Layer 5 of a small transformer language model trained on English Wikipedia (9 layers, counted from 0, width 64).
A neuron's activation on a vector x is GELU(weights . x + bias), where the dot is the dot product.

Input weights of the MLP neurons that the questions are about. A number n stands for n times 0.007.
n2 (bias -0.047): 30 -32 -16 -12 22 23 -26 -63 6 5 28 19 10 24 13 -7 21 10 21 22 -20 13 9 12 8 3 36 0 10 6 -2 -59 18 -19 22 29 -5 14 26 14 4 -32 -48 72 -23 17 -19 37 -21 27 -52 -13 -24 20 -17 -33 34 -20 2 -22 -11 -12 -27 -11
n3 (bias -0.043): 6 -27 -6 -7 11 23 -41 -10 -7 0 -44 34 50 -14 -5 -62 8 9 5 10 7 12 -1 1 41 3 6 11 29 74 12 -33 -5 -28 -31 8 18 1 18 15 4 29 -24 -31 4 -14 -20 -7 -61 -25 13 67 -13 31 -4 21 34 -8 10 8 -8 7 20 -18
n5 (bias -0.022): 14 -41 -54 -37 15 -11 12 9 -8 11 9 -19 19 -9 -2 14 29 0 -1 0 -50 2 -12 29 -10 23 15 -71 -17 35 -12 -11 6 33 32 -6 8 3 26 53 7 11 -12 -6 8 11 -33 -59 -17 34 -16 3 14 -6 28 4 0 -44 12 -15 1 18 26 -47
n19 (bias -0.063): 36 26 -3 36 19 28 -33 -30 -29 -32 -9 17 39 1 -13 -26 34 -1 -4 -20 0 -9 49 -26 -15 -11 25 26 -34 19 57 -81 -35 -19 -51 -15 27 -22 13 -37 7 -12 55 21 3 26 -12 5 1 61 8 51 10 28 -9 -7 2 -11 -17 -59 -26 -3 32 -23
n20 (bias -0.028): -5 17 9 -1 23 -25 19 -33 -7 -35 -27 -2 -9 -4 -47 -28 4 13 -12 24 14 22 12 -23 -39 0 17 11 7 15 -31 -16 30 -7 -3 17 19 26 51 37 -1 -39 11 -7 14 16 -14 -23 -15 -2 23 19 -5 -29 -25 45 17 17 5 -25 -15 0 40 2
n29 (bias -0.062): -15 -11 -17 -48 -5 24 -10 3 10 3 21 -2 17 -1 4 16 -16 16 9 11 -3 -4 12 -26 7 -11 4 -9 -18 -45 7 7 -38 -9 -2 -15 9 -3 -12 -5 -7 23 -21 40 22 -13 -11 4 -3 3 10 8 17 23 34 12 21 0 4 13 -4 -44 -43 33
n34 (bias -0.063): -16 3 2 38 -16 17 3 -24 -42 -10 5 14 9 19 -35 16 29 35 10 -1 -12 20 -30 -2 25 47 60 43 -36 -41 -50 -43 -38 30 23 30 13 -5 -7 -40 -27 -4 -7 3 -4 19 -2 -4 13 -22 -26 -20 24 -23 20 -16 50 -14 -9 -24 1 15 13 29
n45 (bias -0.049): 31 -34 -11 7 9 5 -29 30 -17 -16 2 -20 12 -28 -6 -23 53 -73 14 -1 21 3 8 21 14 -8 -7 -1 0 10 -30 16 -1 -12 -22 43 1 -35 12 -59 3 50 -12 0 1 11 -3 -4 -17 19 44 2 24 -48 43 -7 40 -31 11 -11 -17 -59 29 6
n47 (bias -0.034): -16 11 -10 -14 22 -24 -8 25 6 -12 38 12 -2 -14 28 26 -17 14 2 18 7 37 20 -5 6 16 -23 4 -18 -21 -8 -27 -26 -20 10 11 -6 3 -14 -46 23 16 -5 23 18 -19 28 19 -12 -9 27 -28 13 15 -5 -17 -9 18 31 -40 -18 -25 -55 43
n49 (bias -0.059): -4 -42 -50 -15 -16 30 7 -28 29 3 -33 -26 13 9 -9 -34 9 -69 53 7 15 12 4 -26 -2 -13 73 -16 -17 30 -24 -14 28 59 -30 -45 23 0 51 35 -4 34 -7 27 6 19 1 -18 29 -31 -14 -34 -8 20 20 1 -20 4 -25 -14 -19 37 30 -33
n52 (bias -0.041): 32 8 -9 11 -39 -27 -16 -3 15 -3 24 -13 28 -25 6 13 -2 -13 35 6 5 -41 -1 -6 -21 22 -19 -7 35 7 -32 -10 -17 -41 10 14 -6 2 6 13 -8 -6 -7 9 -3 30 18 20 -65 32 2 24 -2 -8 -24 -18 6 -20 13 -5 -32 33 13 71
n56 (bias -0.068): 15 11 28 18 6 15 -24 -33 -26 12 12 17 42 -20 0 35 3 -4 53 24 3 -8 24 19 9 -9 -13 51 -32 -19 -60 -8 15 -36 -17 -55 18 -61 -22 -47 -7 -13 19 7 -80 -5 10 69 15 -7 -18 -7 1 -30 62 43 61 -48 9 -22 -28 15 22 -14
n64 (bias -0.039): 27 -36 -16 5 16 -19 17 -34 30 -18 25 -2 4 7 29 -13 -76 5 -40 11 3 -17 34 -1 18 3 14 42 -37 -41 14 -16 16 3 20 -7 5 -21 -15 -13 -56 8 28 25 22 31 -5 32 -4 -35 -30 8 -39 32 -18 -20 -28 47 -17 -5 -22 -5 -5 43
n67 (bias -0.037): 12 -3 -6 -49 -11 -24 -19 20 9 5 24 -20 -11 -4 6 -34 -13 14 22 35 -29 -15 5 5 15 -1 15 16 -2 23 -27 -19 24 -25 21 -18 0 20 -10 15 -9 12 7 -4 -1 21 3 26 -28 29 -14 -40 -2 -21 -12 34 3 -34 20 -26 29 31 23 -4
n72 (bias -0.030): 47 -13 -33 11 -24 24 -35 -47 -35 2 -29 1 25 -7 -44 -7 -10 11 -7 -8 -10 -12 7 -19 -57 -50 9 14 1 71 -16 -55 13 9 -3 30 20 18 55 -1 4 6 19 -27 -1 29 42 2 9 13 -36 -7 0 31 -13 -19 28 -33 12 15 -29 13 -13 32
n76 (bias -0.030): -7 -32 0 -8 3 -32 -51 12 14 -52 0 34 38 -1 -36 1 30 42 0 17 -10 39 -2 -4 -15 -6 22 26 -15 -12 -9 47 -4 -20 1 21 -6 -7 4 21 14 4 -40 8 -14 13 -24 -30 2 -5 -14 -7 16 -6 53 2 32 0 -24 -6 -27 -7 22 28
n80 (bias -0.040): 24 36 -5 29 -5 -2 -5 -41 -13 -12 1 -23 -3 -3 16 -19 -23 -22 -9 -14 24 -12 58 -26 4 4 -59 -7 7 5 1 9 -16 -26 -1 4 -1 -8 31 -4 2 34 -39 26 -1 4 6 41 30 -23 25 -4 -15 9 -8 12 11 -12 -30 -17 21 22 28 -6
n88 (bias -0.052): 1 -3 -27 14 -22 -35 -39 12 16 -1 20 5 28 -21 -43 -5 18 -17 22 -2 -11 -50 0 11 5 27 18 16 -8 10 -38 -10 -13 -23 19 -16 14 -23 -3 2 -9 -3 30 -18 -10 21 32 -1 -9 48 -23 -8 -23 6 -7 -6 33 12 -23 0 -15 38 6 -1
n95 (bias -0.054): -5 -8 26 -15 -59 20 -4 -22 2 15 5 39 36 -28 -40 0 21 -25 -37 -2 -20 -16 -26 36 -15 -54 -2 -6 -43 54 2 19 17 21 18 22 9 7 33 -25 -19 17 -4 16 32 -13 -49 -46 26 37 -23 7 50 4 30 19 30 -17 1 21 0 -13 33 2
n107 (bias -0.065): 11 8 -6 36 1 -3 3 11 -7 -21 -2 13 11 -11 -8 11 -27 -13 29 -21 12 7 -17 5 -35 36 -5 16 0 42 -60 -35 72 -9 -23 -5 21 8 -23 -6 26 18 -34 -8 -38 -5 -4 46 31 -30 -24 -21 -5 -22 38 -11 18 -46 18 2 -22 44 18 -24
n108 (bias -0.065): 11 -28 -22 4 -33 16 7 24 -2 -3 -2 11 17 20 -11 17 -3 -7 12 44 6 -20 -3 -25 -41 -50 24 -4 27 6 6 -16 51 41 -1 -59 10 -2 14 24 18 5 16 -9 21 1 -9 65 -39 8 -6 -38 24 34 -36 -2 -26 -27 -44 35 -52 23 -6 -7
n115 (bias -0.049): 36 -30 25 -40 10 -31 10 21 -6 -17 -6 8 21 -3 28 14 26 33 -1 28 -32 33 -26 -15 -29 -16 9 25 -23 52 -37 43 -29 2 12 -35 6 -5 -27 -18 -2 41 -21 -15 -6 -18 2 -7 -2 -31 16 -24 19 -42 -36 -1 23 23 7 2 -12 23 29 6
n116 (bias -0.056): -5 10 -16 -17 -9 -6 -50 -42 -5 9 26 51 20 13 54 11 6 -15 12 -2 -43 -10 32 14 -3 -54 1 33 -8 -11 -17 -13 13 30 22 39 14 -24 -6 10 6 -47 58 -7 9 15 -12 -60 -23 -19 -3 60 -29 41 -16 -22 -33 -25 18 -6 -25 16 43 31
n117 (bias -0.055): 16 -9 9 0 -19 3 2 -13 12 7 -3 2 12 14 21 38 -27 9 27 19 4 -13 -7 -4 31 -6 -14 -8 6 1 10 -9 -32 -16 -4 -8 31 5 -42 -49 -4 6 -22 5 10 0 9 4 -14 1 0 -40 9 -5 26 -23 -4 -42 19 10 -49 -8 -66 28
n123 (bias -0.029): 6 -14 -4 94 27 -4 -51 -39 1 8 -1 42 20 -1 24 6 9 -18 -20 -3 10 12 -2 -8 -12 4 -29 -27 -4 -26 -1 -31 10 -11 24 -9 19 1 8 37 -22 61 6 -19 -9 -12 -21 -37 32 -34 -35 3 38 7 1 -25 3 -5 76 3 29 -13 13 -2
n134 (bias -0.052): -16 -21 2 -34 28 4 -14 13 -37 -29 -29 -11 18 -13 17 -33 0 2 -2 30 24 80 -7 12 21 -36 14 -28 -1 -12 14 -22 -45 -39 30 67 12 -2 16 -2 7 18 -24 -8 -19 14 0 -22 15 0 19 18 -5 -19 56 13 30 7 41 -14 -11 -60 -8 -12
n138 (bias -0.047): 50 27 1 39 8 -43 36 15 45 24 31 15 4 -8 -3 -15 -39 17 -14 34 -43 -1 6 2 34 13 -34 32 -49 -1 -31 -67 31 -18 -19 -29 23 27 -1 -43 -13 7 46 -17 33 10 -10 60 -2 32 -34 -26 -2 -28 -50 -43 -16 15 -26 -37 -4 57 -45 73
n162 (bias -0.091): 30 -18 -61 -9 -35 -4 10 24 -1 -16 19 1 23 -1 -17 -5 28 31 -42 -10 -14 22 5 -53 -13 -9 36 5 -23 9 57 -10 24 41 7 8 4 12 3 -48 -15 30 -35 14 -12 -3 -8 -33 30 -25 -44 26 51 -7 -5 26 -8 -14 10 2 2 -14 14 -12
n163 (bias -0.041): 9 -12 23 21 18 5 -66 -20 2 3 3 -14 -7 -21 38 26 -4 6 -12 12 -21 -38 -13 -16 14 -10 -9 -23 12 -43 16 1 18 23 16 -29 27 22 -14 -46 -27 -11 -17 12 30 23 8 28 -26 55 -32 -2 23 -12 3 22 -17 -4 47 11 -12 -77 7 34
n171 (bias -0.063): 13 -40 -49 -15 -38 -4 -3 -14 -6 -33 -32 -5 31 -3 -31 -2 36 -56 -54 -31 -13 11 41 -9 21 5 73 15 15 8 17 -7 18 17 -20 -2 20 -26 4 -29 -5 34 5 18 -9 25 7 35 20 -4 -1 -8 32 63 20 50 1 -19 -23 -16 2 -28 -11 0
n172 (bias -0.041): 15 -52 3 38 20 -8 -28 28 -38 -11 -44 -3 19 6 9 -18 5 9 4 20 11 13 -11 17 -17 -30 10 6 2 61 26 -25 -4 -1 -13 -18 11 15 -6 -18 -21 33 -25 -12 -6 8 -40 -2 -8 -26 40 28 47 -48 47 38 11 -40 27 -13 17 19 14 -2
n191 (bias -0.011): 15 6 -10 -17 -7 -44 -8 -2 -6 -3 -5 -17 -12 -28 3 -11 -1 29 -21 13 -12 18 31 -35 24 -16 7 6 -54 -57 -23 51 -5 2 36 27 -11 -4 4 -2 -32 26 7 -12 25 11 26 -24 -6 2 -11 2 3 1 -14 24 -15 5 -8 1 -7 -15 4 12

Each question shows a token from some text and the vector x that enters the MLP there. A number n stands for n times 0.078.

" B": -10 4 8 7 -6 -5 13 -15 -5 14 8 -8 -14 14 -18 13 -14 9 -1 20 6 8 -16 -8 -7 0 5 -7 11 4 -5 -3 -2 -16 2 20 -61 5 3 6 0 3 3 -36 -14 8 47 6 1 1 4 -3 -28 2 0 -3 -12 0 8 27 3 -2 18 -1
The two highest activations, in order: n72, n52

"re": -10 -9 10 -6 -3 -10 -8 0 9 20 27 -3 -14 3 -17 8 -14 2 6 4 7 6 13 7 -11 17 23 6 6 4 10 23 -11 -6 -15 -10 -53 -20 2 -11 1 10 15 -2 -6 -3 33 -1 -1 -3 21 23 -16 2 -11 -11 -22 5 -25 26 2 9 -21 -19
The neuron with the highest activation: n88

"os": -23 7 -2 1 -10 -17 14 7 9 5 18 -20 -29 9 8 16 -11 -1 0 10 15 -3 -5 6 4 13 18 -5 5 -1 8 28 -1 3 -12 1 -72 -3 -14 -3 1 2 16 -7 1 -9 32 -3 -11 15 12 0 -23 4 -1 -14 -1 -5 -10 9 9 9 -7 -9
Which three neurons fire most, strongest first? n191, n47, n88

"C": -9 1 12 13 -4 -23 28 -5 17 24 10 -21 -29 28 -8 15 -16 -6 0 12 9 4 -11 2 -16 1 -8 -1 -6 -2 19 -7 7 -13 -8 -3 -61 5 0 6 -1 11 17 -12 -13 -2 26 19 8 6 15 -4 -8 3 -9 -2 -31 16 -5 13 -1 -4 -1 1
The neuron with the highest activation: n138

"an": -6 6 26 -3 -9 -9 19 -3 10 15 28 -4 -23 4 0 19 -21 -8 -7 15 -19 -9 -14 1 -3 1 5 -7 24 11 -11 9 -2 -9 -18 13 -55 11 -18 1 5 -12 6 -8 4 -19 40 1 -4 4 12 9 -22 3 4 3 -12 -4 -13 16 20 4 -1 -2
The two highest activations, in order: n52, n67

" St": -7 -3 14 19 -16 -1 -7 -8 -2 21 10 -7 -1 -3 -16 10 -11 7 -2 11 12 -2 -5 11 0 22 4 3 9 12 15 -5 -2 -35 -1 11 -57 -10 0 -14 -10 0 7 -26 -12 1 35 -2 5 19 13 8 -22 -6 9 13 -10 -18 -2 25 20 -5 -6 -14
Which neuron fires most, and how strongly? n88, at about 1.5

"36": 2 -12 20 8 2 -3 -10 -4 13 14 3 -12 -4 42 8 13 -23 -3 -3 19 3 -17 -16 6 7 7 -9 -13 15 35 -3 -12 -6 -10 -9 1 -49 -9 -11 13 11 -11 5 -5 -11 -5 11 -2 5 10 17 2 -22 0 11 -8 -28 -16 -4 27 20 1 8 -18
The neuron with the highest activation: n67

"A": -4 13 13 6 9 -17 26 -1 22 34 10 -15 -26 16 -1 13 -17 -16 3 13 -7 12 -23 -7 10 3 -16 -3 0 6 3 -8 -5 -7 -5 8 -72 1 -5 -2 7 8 13 -3 -17 3 30 7 5 -4 8 1 -3 5 -6 -9 -17 9 -7 12 2 -4 -7 -1
Which neuron fires most, and how strongly? n138, at about 2.4

",": -5 -15 14 -8 -3 3 -7 -19 4 15 14 11 -16 14 -10 0 -4 11 -4 21 2 6 -19 8 6 1 20 -7 13 8 -2 12 -8 5 -14 4 -87 8 9 -17 0 11 -3 -4 -4 -19 -12 0 -3 4 7 10 3 -7 -7 15 -3 -2 8 16 4 2 12 -3
The neuron with the highest activation: n95

"X": 0 -18 14 -12 -1 -5 20 -8 0 2 16 -11 -15 28 1 15 0 -10 -6 18 -3 -7 -2 5 -6 20 -6 -13 10 14 4 -21 -10 -15 -7 10 -71 13 3 -3 6 -8 2 -11 -20 -8 27 15 0 5 7 16 -7 -13 -5 15 -8 -4 9 1 21 -8 8 -3
The neuron with the highest activation: n67

"ing": -8 -23 20 4 4 5 14 -16 -2 4 7 -11 -9 1 -11 10 -12 0 -10 20 12 3 2 -2 11 5 -1 -3 -4 8 -4 34 -4 -9 -19 11 -78 -2 -14 2 16 -2 7 -1 -14 -20 2 -10 2 9 20 11 1 1 3 7 1 3 -7 22 9 -9 17 -14
The neuron with the highest activation: n45

" of": -4 -1 34 9 10 -7 -4 -19 16 -8 6 12 4 -8 -14 8 -4 -1 1 6 11 16 -13 6 7 21 11 -15 -1 11 11 19 -3 -8 -13 22 -86 0 10 10 -7 -2 6 11 -8 -15 -9 -2 -2 0 -1 4 -3 3 -3 2 -14 5 0 2 6 -8 -8 -10
The two highest activations, in order: n76, n2

" P": -13 -11 41 6 -8 -8 9 -3 -5 -10 5 -5 -25 11 -2 5 -17 -2 3 6 15 -6 -8 20 2 6 -5 3 8 10 7 -25 7 -27 -15 14 -52 0 -10 1 1 1 17 -17 -6 -3 48 -4 0 13 11 6 -20 -4 9 -1 -9 8 -8 24 -3 1 19 -9
Which three neurons fire most, strongest first? n52, n88, n107

".\n\n": -4 -16 26 5 2 2 4 -15 4 6 5 -3 -16 21 -2 -11 -11 9 -9 8 -2 -1 -18 0 10 -1 17 3 -3 12 5 -9 -7 -6 -9 6 -86 -8 -1 6 -3 7 9 -6 3 14 -21 2 -1 12 8 5 -8 7 17 7 -7 -5 -1 1 30 -3 3 12
Which three neurons fire most, strongest first? n172, n67, n64

" ": -5 -4 21 1 11 -14 20 -8 0 -11 16 7 -41 39 2 7 -5 12 -5 1 4 15 -9 -1 -5 0 22 0 7 26 -2 8 -8 -5 -5 17 -55 17 0 -9 3 1 2 -20 -17 -16 1 -3 11 -2 2 -5 -10 -10 9 1 -9 -9 -7 11 7 1 18 -30
The two highest activations, in order: n115, n107

"ep": -12 -30 5 2 -11 -11 -5 -17 6 -9 5 -16 -9 11 2 9 0 6 3 -2 13 1 -4 2 20 30 11 -17 -2 0 14 24 -12 12 -22 -2 -65 0 18 -2 -1 -5 13 10 -18 -6 22 0 5 8 3 1 -8 20 -11 28 -13 12 -6 16 -2 -7 -3 -21
Which three neurons fire most, strongest first? n171, n49, n191

" |": -11 -16 20 -1 -3 -7 -6 1 9 1 5 1 -7 8 5 -3 -6 5 -7 12 19 7 -25 -7 -3 22 5 2 26 1 11 -15 -4 -6 -9 2 -71 2 0 1 28 8 4 -1 -8 -37 -4 0 1 12 6 13 -17 1 3 17 -12 2 2 13 12 3 1 -19
The neuron with the highest activation: n3

" t": -12 1 6 7 -4 -2 13 -17 -9 7 13 0 -4 20 -17 16 -19 17 -2 9 11 -10 -18 2 3 -4 33 4 1 8 12 -2 0 -1 -15 4 -55 -3 -6 -22 -1 7 -2 -34 -24 3 29 -21 12 12 -6 17 10 11 1 -2 -1 8 -4 27 12 -15 6 -19
The two highest activations, in order: n162, n34

" Her": 2 17 5 -12 -3 -7 19 -10 -11 26 10 -3 -16 1 -3 3 -3 -5 -5 9 1 6 -24 -6 3 3 -9 -23 6 12 2 18 -8 -5 3 20 -76 18 -2 -2 2 -5 11 -11 -2 14 24 9 -8 7 6 19 -15 -3 11 5 -13 -2 -3 8 17 -12 6 -25
The two highest activations, in order: n191, n134

" |\n": -22 4 38 11 4 1 -3 -7 18 2 6 -11 -33 18 -10 9 -3 -1 2 14 13 2 -18 -3 12 27 11 1 8 -13 13 -20 -16 -7 -19 6 -62 -10 -7 -13 19 -1 1 -4 8 -15 -2 -2 18 -5 10 6 -5 -13 2 11 -3 -7 -7 6 22 -11 -3 17
Which neuron fires most, and how strongly? n34, at about 1.5

" M": -2 6 6 3 -2 -2 9 -13 6 -6 24 -9 -27 6 -6 9 -25 -7 1 19 13 1 -2 14 -6 3 19 -13 18 8 6 -21 9 -14 -25 13 -50 7 11 11 2 3 5 -20 -11 -13 43 -10 6 -1 2 -2 -27 -1 0 -2 1 4 -2 22 7 -12 19 -8
The neuron with the highest activation: n20

"ourn": -32 -7 19 21 1 -7 -17 3 22 19 18 -3 -13 5 -27 16 -13 3 4 -16 16 -2 2 -4 13 5 -10 -15 11 9 18 11 9 7 -12 -2 -61 -8 -4 -15 -3 24 19 -2 10 -1 15 -13 10 14 0 9 -3 8 -4 -24 -23 5 6 11 2 -22 4 -18
The neuron with the highest activation: n123

"23": -12 25 44 7 3 -1 10 -14 22 15 7 0 -16 40 -9 22 -24 -1 -1 10 -2 12 -7 8 -4 1 -17 -15 18 12 -2 3 -8 2 -23 9 -42 -2 -8 -2 15 -3 4 4 -9 -14 -3 11 7 -12 19 -9 -11 -11 14 -5 -20 -8 -8 18 1 -21 -11 -13
The neuron with the highest activation: n117

"f": -6 15 22 14 4 -3 1 -22 15 -5 13 -13 -16 11 -5 13 -10 13 4 0 4 8 6 -2 -5 11 -16 -10 8 11 0 3 0 -3 -19 0 -63 10 -7 -8 -8 -28 10 -17 -26 -17 40 18 5 2 14 5 -7 5 -9 10 -19 -2 -2 29 2 11 -3 8
Which neuron fires most, and how strongly? n80, at about 1.1

"32": 5 -14 20 4 -2 -2 -5 -9 13 20 11 -17 -11 38 6 13 -22 -6 0 24 -5 -11 -11 2 7 11 -14 -7 14 35 -3 -13 -3 -12 -10 2 -54 -9 -3 11 10 -9 5 -3 -14 -2 8 -4 8 8 16 2 -21 0 9 1 -25 -13 -10 25 17 -3 8 -17
Which three neurons fire most, strongest first? n67, n80, n5

" Com": -15 3 21 -5 -12 1 6 6 15 4 19 4 -14 -4 -5 0 3 -17 5 -6 4 -4 -4 -11 15 9 6 -19 2 15 8 -4 -9 -14 -12 5 -63 -2 17 -11 1 -15 13 3 -8 17 28 -24 13 19 2 27 -18 -4 3 10 -22 -9 -2 -1 17 0 18 -26
Which neuron fires most, and how strongly? n19, at about 1.1

" A": -4 -1 1 3 -2 -16 20 -7 -2 13 24 -13 -9 8 -17 3 -15 -9 6 16 -2 18 -23 0 2 10 15 -8 -6 16 -14 -1 -12 -9 -12 20 -68 -1 11 -3 10 -10 14 -6 -11 16 32 -4 -3 -1 8 2 -11 -1 6 3 -14 8 -8 19 18 -4 13 -20
The neuron with the highest activation: n20

"ay": -14 -18 4 3 -10 -4 22 -6 3 20 14 -10 -6 14 2 13 -9 -3 -5 12 -11 -11 0 -11 19 5 14 8 5 0 15 32 2 -3 -19 10 -75 -1 -8 -13 2 15 -8 -8 -14 -14 13 -14 -3 11 11 1 -12 13 -4 9 -2 5 -9 35 9 -13 -1 -7
Which three neurons fire most, strongest first? n191, n29, n162

"5": -6 -2 -5 6 -5 0 5 -4 12 17 20 -5 -12 33 -6 12 -26 -6 5 18 -6 -2 -10 5 1 21 11 -8 14 27 3 -1 2 2 -25 4 -73 8 -4 -9 5 -9 4 -3 -17 -1 5 8 12 0 7 -8 -7 -1 13 -3 -1 -4 -13 12 2 -16 6 -17
The neuron with the highest activation: n107

"|": -3 -15 10 24 2 2 -7 -5 -2 12 15 -15 -6 4 4 4 -10 -6 5 7 0 -2 -22 3 5 11 13 -3 8 9 9 -23 1 -12 -1 1 -79 -14 10 0 14 -8 14 5 1 -23 0 2 -1 23 17 -5 -3 -1 19 -14 -6 -7 -1 5 20 7 8 -16
The neuron with the highest activation: n2

" T": -27 8 9 12 -2 -14 11 -10 -8 14 15 1 -8 11 -10 20 -17 5 5 -1 4 -3 -21 4 6 4 -2 2 -12 11 -6 -15 -5 -8 -6 21 -66 3 8 -4 1 11 1 -19 -13 5 46 -2 6 11 -6 -5 -9 16 7 -14 -2 2 0 27 13 -2 -7 -8
The neuron with the highest activation: n72

"ward": -5 -6 3 -3 6 -9 -7 3 15 20 18 -7 -1 22 8 -7 -20 -8 -3 -14 4 -3 0 -11 -2 11 15 -18 -10 -4 7 26 -2 7 -16 -4 -74 5 0 14 9 20 -10 8 -14 -15 16 -5 13 0 4 9 -14 9 2 1 -31 -1 -4 21 18 -8 11 -3
Which three neurons fire most, strongest first? n49, n191, n80

" mov": -25 5 3 -16 11 10 8 3 -1 4 14 2 -18 5 7 16 -7 7 -10 7 1 11 -6 -8 0 -6 16 3 15 -2 19 24 -1 12 -24 -18 -53 1 -16 -23 -15 -5 -16 -10 -18 4 17 -22 17 22 4 23 -22 1 15 11 -2 6 -6 8 18 -15 18 -18
The neuron with the highest activation: n162

" N": 4 10 33 -3 -13 -11 4 -4 16 8 11 -17 -41 19 -9 -6 -6 0 -10 -8 0 18 -2 14 -5 18 1 -8 2 10 -22 -10 -3 -18 -12 18 -57 -3 11 6 -3 0 13 -14 -10 -2 36 2 11 2 -6 4 -18 -1 -1 -1 -9 9 5 22 11 -19 25 4
The two highest activations, in order: n20, n191

"er": -11 4 29 11 -2 -4 -12 -3 15 14 15 4 -20 7 -6 1 -34 10 -1 4 -6 15 17 -7 -4 0 6 -1 5 -3 -9 24 -13 5 -17 6 -69 1 -1 -5 7 16 3 5 -10 -15 31 -4 -2 2 12 12 -13 8 -11 14 -19 -1 -12 16 6 -13 1 -8
Which neuron fires most, and how strongly? n191, at about 2.2

"78": -1 -3 11 -1 0 9 -4 -9 18 19 4 -7 -10 49 -1 11 -17 0 -5 26 14 -7 -2 -4 -12 12 -3 -11 20 17 16 -9 0 -11 -10 -5 -58 -5 -10 6 12 -15 -12 -4 -8 -8 1 9 7 0 12 2 -13 -1 -6 10 -27 -9 2 22 15 -11 6 -21
Which neuron fires most, and how strongly? n108, at about 1.2

"w": -1 -9 6 10 0 4 -13 -4 15 8 30 -12 -15 12 5 11 -21 1 -16 9 23 -11 -2 -7 6 21 0 -15 11 -4 -2 19 -6 -21 -9 -1 -53 9 0 -16 -13 -2 4 -11 -11 -6 38 13 4 3 18 9 -10 -6 -3 -3 -14 -3 -4 43 15 -5 -17 -6
The neuron with the highest activation: n80

" deb": -16 6 9 16 11 5 -12 -29 -14 8 0 -4 0 -4 -24 30 -20 0 -4 -19 -13 22 -3 -15 -14 -10 18 8 11 -5 25 20 -14 -9 -19 20 -40 0 -10 13 6 11 17 -8 -8 16 -4 -4 8 8 14 16 -1 3 1 8 -32 -6 0 43 7 -17 12 -10
The two highest activations, in order: n116, n123

" until": 4 -7 35 -7 11 -1 3 -26 19 16 -5 17 -10 4 -1 -5 -11 10 -4 13 3 17 -24 0 8 7 14 -8 7 8 13 23 0 -5 -23 8 -76 -7 -8 9 9 3 -5 -14 -15 4 -17 3 -1 0 17 7 -8 -8 5 2 1 -10 6 -3 9 12 -8 -13
Which neuron fires most, and how strongly? n3, at about 1.4

" cap": -25 0 29 10 2 6 -3 -12 2 12 -1 2 -25 3 13 34 17 -2 -10 6 3 7 -19 -37 2 1 13 -4 15 2 5 5 2 2 -24 -2 -60 -5 2 10 -1 3 4 -25 -7 6 4 -3 11 -8 17 25 5 8 5 -1 -15 -7 4 22 5 -11 14 -28
The neuron with the highest activation: n123